Layer 10 of a small transformer language model trained on English Wikipedia (13 layers, counted from 0, width 96). Numbers have three digits each and are written without spaces.
A neuron adds its activation times its output weights to the MLP's output. To switch it off is to set its activation to zero at one token and run the rest of the model.

Output weights of the MLP neurons that the questions are about. A number n stands for (n - 500) times 0.0014.
n26: 527534658657341401543442552538534659481476430274570450408385478493535639500441531418503384446396455406524463685475487411718402361497460368476500417426567530473277610497432620341593571540509610446641465572518474456560589503456530419609464471380494615500544560596432503552597601539436467471
n64: 555426569497372386580476426654382503454486459506602629460632553314403584447505547637552479509585352441414453547556445636299272473550625583500471533474558633539450582468574578555549653500592548597415575437571484220626697582475510450755378561494534612515456535572497609500243345331558388485
n72: 559439586409265585534417489562449601498448407421416586643579500373492535579627492581650453465555528611546469585553473015461518563515590346648498563515512613366413379505638502473534379585538519383450399441388539656453525432479426523409428437552393598558455392467623521513410502503434402607
n74: 628416451500304413526488522435514495424464406552526503429500523429503497552386521498605584518593540364463447550515420421624509294464573508503609573574438550412422434404592423675385403599481580457540309262525345399415306528472425578477643591410497442560479426478475726401554625439613562397
n137: 480422551500678543498464524529562510473449632551572636710568465463273533553565526465424396640512406508581472596431459343474454526613535356461480464604571394517433614505626379523294459528563500524428431553575656556505624480717618407514270381629530435549418482463349417497427621442386608500
n142: 416550478629400530455572413380510422544674475563511560491422394525552481430575569665413655434515609274494490330529445478505520363533411377475468497736524459612414478445525523339735447411615558428480260568446674432421670460453516497387491450478497486593500726471430471377619544414581591576
n181: 806553533455471494609400494478551707468615534756561543523514461646449381591383324547658497396452419615591475405447577313526598497457458406346675509597606679622482612402313469576451413602542515458645414300494621664487590443478433543473639549455607668539423624532597535624627383520448340425
n183: 607585574609293455461663543617413640434613440417272541624493599444388481413520484524497447441372429560538469483443616462384392579551568538453397513633593603335403467468581463487608486468568567556566692503448521605483476353581534522285616692569441413608602644467701439554495505488579574448
n186: 573461441455319605560569477440444422353394525478549589279552590675417546527642619565370500481470717597628534447640363327439455634588652416480495528460620448417396431432542693557387530473323358597532594416559371458581486564553708511622485525584462411425601503555520531494449412420363482492
n206: 638528448449692421632464562520551532620640500718614548337414363566474497515611413336412491644469418480608580349473389675430569545550549500500415244462444488461433618442447376613482539454492468361338382324332597590476410470446503430435554534533474342521519421609491613550443550461482686540
n211: 465405553599276645458370467568395505521317443568403525446539588609497421528539577433432500531555379483442576609306545494537631462591364251634388305640459410637597514330479532404614497569595503411503556534608500646404342525757438426569494637469454362512548537495401370421542446381320412485
n231: 474470540475449415572472342365417554388341259576511515457483479500446419529483508584546528562365569495600653651343473660477413508606455660506540375567583393503484481584517548476755445664510398562596477503513488668434555516353569486503679549361358569408546516407531677627391489523539579722
n243: 568535390516562481686597558402610500665462430657252454544511421570642475419423443576463467552602424370394489503412631545542515404522418404558532516576498492519334375502462574409641487323522588518468626544500508502416535597560426346448607527512431495518587528569404402534473448591547511609
n264: 446651351613307360604529437633532473540430425503318571524495434495551489536461621559427589477479523376346436573624594378559439645426330494276436361416486615427374425514137577378419526302435492396399550480564551522385583519545428417449377635517586411494597483533407512488422443436416513509
n304: 429616473425422463452410469652576465724404408589366403466529464466528369518455410504431322613664601503447438468500522611368526437527534515464432453620417311460495598554570521498573417548500498384534567588587603601670523493383437390327594453417523467466361357566484482500614532457474414513
n345: 486585425568298532290516513587507486400584582571451353601579645545546549567588381491458418441595688542563476489448485736472526322520488573515607563361507330488408395603502608522471485543556379472583431488668547554513473543518332495558409485483468428411433470314497387626524550457421552437

Each question names a token from some text and the token that comes next. It shows the activations a of the neurons there, in the order above. A number n stands for (n - 500) times 0.052.

Then comes g, the gradient of the next token's log-probability with respect to the MLP's output, scaled to length 1. A neuron's effect is roughly proportional to its activation times (output weights . g). A number n stands for (n - 500) times 0.0008.

",", then " of"
a: 498500530500504369503502505493500497527497500495
g: 502520285299519402417409494493364566426533435622544440287443289464592380465418501592620370326540582446493722420525750480680475632349476327585413514638508312755702392353468289344471431490274656403523762440474489300463580501471628561482342386458485463497653395331094628456523621524297564174
Which neuron, switched off, raises the next token's probability most? n142

"s", then "ity"
a: 505550507501506506511499501502494499500509498514
g: 806474526406540523506407494564397455401513590511565625435588632339618405269317382871575544423706587630504583609403318561486510567585603362666649339570788682558399628620713644416443686383509511503364602572374543337303722441660321414317446309461461523457554631588536412626600699474727436727
Switching off which neuron hurts the next token most? n64

"ro", then "o"
a: 942510501499501499503498506500487511499496504505
g: 534650430520516292502571291276476789462708376282599473432597618466586456589599695416393604336790600329394547420608494477742559393648636565617206341449385669536373531470367591718555387506626666680359531374555409643364448484643500395466583493544547472432366470414325452462333254723613325330
Switching off which neuron hurts the next token most? n26

"rom", then " in"
a: 501503507492525501500505494509508499499501491498
g: 572608732653486539718604329458417703572511486692552640423459391663428462464326504488664536438463488486481756293536389369617428376465343356526299626622665639613725708511308418307544408562598435162522543324224558390522601556557592551584711477245421248538361267424520653630437502537601511517
Which neuron, switched off, raises the next token's probability most? n137

"24", then "2"
a: 509512502502510499508503501497501500498498504551
g: 408383299345449339293433686553485516566762638773501224330670613672408433549269298502274386334709667633310316265546604606577645518528449670438395541591332640475542527539459457585620619321402630386409636467609517618497456538587329617323584645371448633593538378395546490509574536608664709475
Switching off which neuron hurts the next token most? n345

" William", then " f"
a: 499502504504511500497501509494517501498490501508
g: 739613627534592746458389625569453794511451476661749556311400438568306464426418463503467601557427545555289653553368435483793618404523131484597480603552492548550561792250504434511571508559545428301259613445376438725526518480558346459460574664466349282309350447512423594393508455721518301650
Switching off which neuron hurts the next token most? n211

"m", then "n"
a: 493507511499502494487602508496494504499495506457
g: 396610809393503492510312520763383454521691682601361460610462455545554783664804463473660450612413201529367648727611488511495620673485413630459560378707581695481725605578605189503448442571553493471670588624396360472514438318553397681499738529445453478541486782603394559592530374611533548457
Switching off which neuron hurts the next token most? n183

"-", then " K"
a: 505491537498529514501497501495504498504503497501
g: 359298205046379591553487559679372373406402297511525545679689340379486601684318626443401482766315642401498635494487341482436555729472320581368464460520383686433480400517377472512624311590596492455434396592241438316473564446610603571321417436493608451447592332482662528379635516297365464415
Switching off which neuron hurts the next token most? n72

"ru", then "s"
a: 494505516499504502499507504491501517500500508491
g: 283591615611455549284544454576724775325478311387626395361501695380627291480581439110556527364471507460555589553440496519474220552427296505457583659594551337269510342661553548584562458516710421516457516652417353353643435407389505580504746430331375379573506862633457322484614557579599499572
Switching off which neuron hurts the next token most? n231

" and", then " the"
a: 498508496492500557504494599499500502475498499498
g: 570291486654328492523368443564645522318451585413445435546608617565595684299338570244445483587395674378300562691452377539387513631426672500582599409392540310414345520264404526609249640657514584620651566517694476516500387364579325496583279465611535333485614664627666343491616276582130709403
Which neuron, switched off, raises the next token's probability most? n142

"na", then "ve"
a: 490528513508497497493495496501497499497498500499
g: 104370555652570510830660449488543471375550740511444571489622548547395534559557667495590657595549526468599328423434491631599535483548407483275518314349530446333539728452554639521521759648636518569559483464564595516692641380554724792278196516654451366376648488481552771551516505691581508335
Switching off which neuron hurts the next token most? n64

" (", then "ft"
a: 489497514504454497571502506498507498496498500491
g: 379523333430353579367372280585399539498513447419581446294427602546497548459403576840469373450506430303427560241253514413540330602672436605523639395561488549759650468314711360534474593806469582442544497313561361502406603600420587546505511235447590452434795647635569707588354460673660241379
Which two neurons, each switched off alone, lower its probability most, in order? n137, n181

"L", then "İ"
a: 486501504497501490501502476500496493505490511487
g: 286557332428406571620430442483355374385537310435464535370369173320571459620383506642511448618403462472603354488542634423500331735543791381206486564550493556589441543564400517756403438750601554548596774487552370469535659426438499646529342418527435395127309669680433259441523400403369523634
Switching off which neuron hurts the next token most? n345

"it", then "z"
a: 507514501547503505498504500542497507502511499506
g: 683341261565421371419690577497555721238431469256401602719473335485263596790560542368407471514552406549573318466611497360369528690418421416669379563487712243459511366499603770532647417776429467547315450239467314542600645324498508511583700292528542476517410573387568490472546474488571468320
Switching off which neuron hurts the next token most? n74

"-", then " Ha"
a: 498500565502537500501505502499508496502498500496
g: 302606322305432504585546668719385342556540370523478324446622425612377766857374619536705458648303503489458491490409562515376607531558580547386475564521522546792390589826539661284474659622444359444415437445611479547330656456535486212375508383561622448418579491481455560233491799409492299510
Switching off which neuron hurts the next token most? n137

" as", then " other"
a: 500501491497505500500476503496497498489502503499
g: 322691296294495495388321504459364486218366492235614482492598482598366745370531603607741628614539515343685641487728301504593473528295580594157486351456671562466622416790553483648697525507412377612592765385410545478366517483467482721451640377609481590626410392629490547499623600428472502561
Switching off which neuron hurts the next token most? n243

"ra", then "in"
a: 503498506502493496503524500491509478406500507444
g: 597332644472619351652438294373291419492438633546653231638439481725335397434442362328450694570521518462491620350578468533197429554622452498377363549384265438575647615502569263727452536403276707376485361317570582435589384672522503607509432571656445269575580267437724613654506743576547558448
Which two neurons, each switched off alone, lower its probability most, in order? n243, n345

"ft", then "."
a: 514495499500501506491537497502505501484488569505
g: 537532525359497768533555459495509527268505763507510658413171646392444379431431745258546539458531477552303547719478378510555590233512529578427386674512531538602656379573571493561588535528544434527322510413251576490577413362624271365502646474932645724518626620593488421408834433538425486469
Which neuron, switched off, raises the next token's probability most? n304

"er", then " ("
a: 500505505497509502503500510504516500495508498471
g: 572487501516462512488525473529280595609474324555314489618538363340534580216313455492345616126422380460443773356560356513558553323290362480370651507618381400473768403590765438386491607280373575583776477325443545656419433357695517517542383722473539471684725477521555717439652594401560493441
Switching off which neuron hurts the next token most? n345

"it", then "ed"
a: 508503499498510483494498502540504498500504502497
g: 506465521306519491551384580503778541487646309462570552566443502712460511432385408826634579662642400555395420454338650502680461404505691537358432485343259712275348547255427490705616405637591459512463392594417644532428337671192395464616525161688464335668568692582575425545396343467538584520
Switching off which neuron hurts the next token most? n206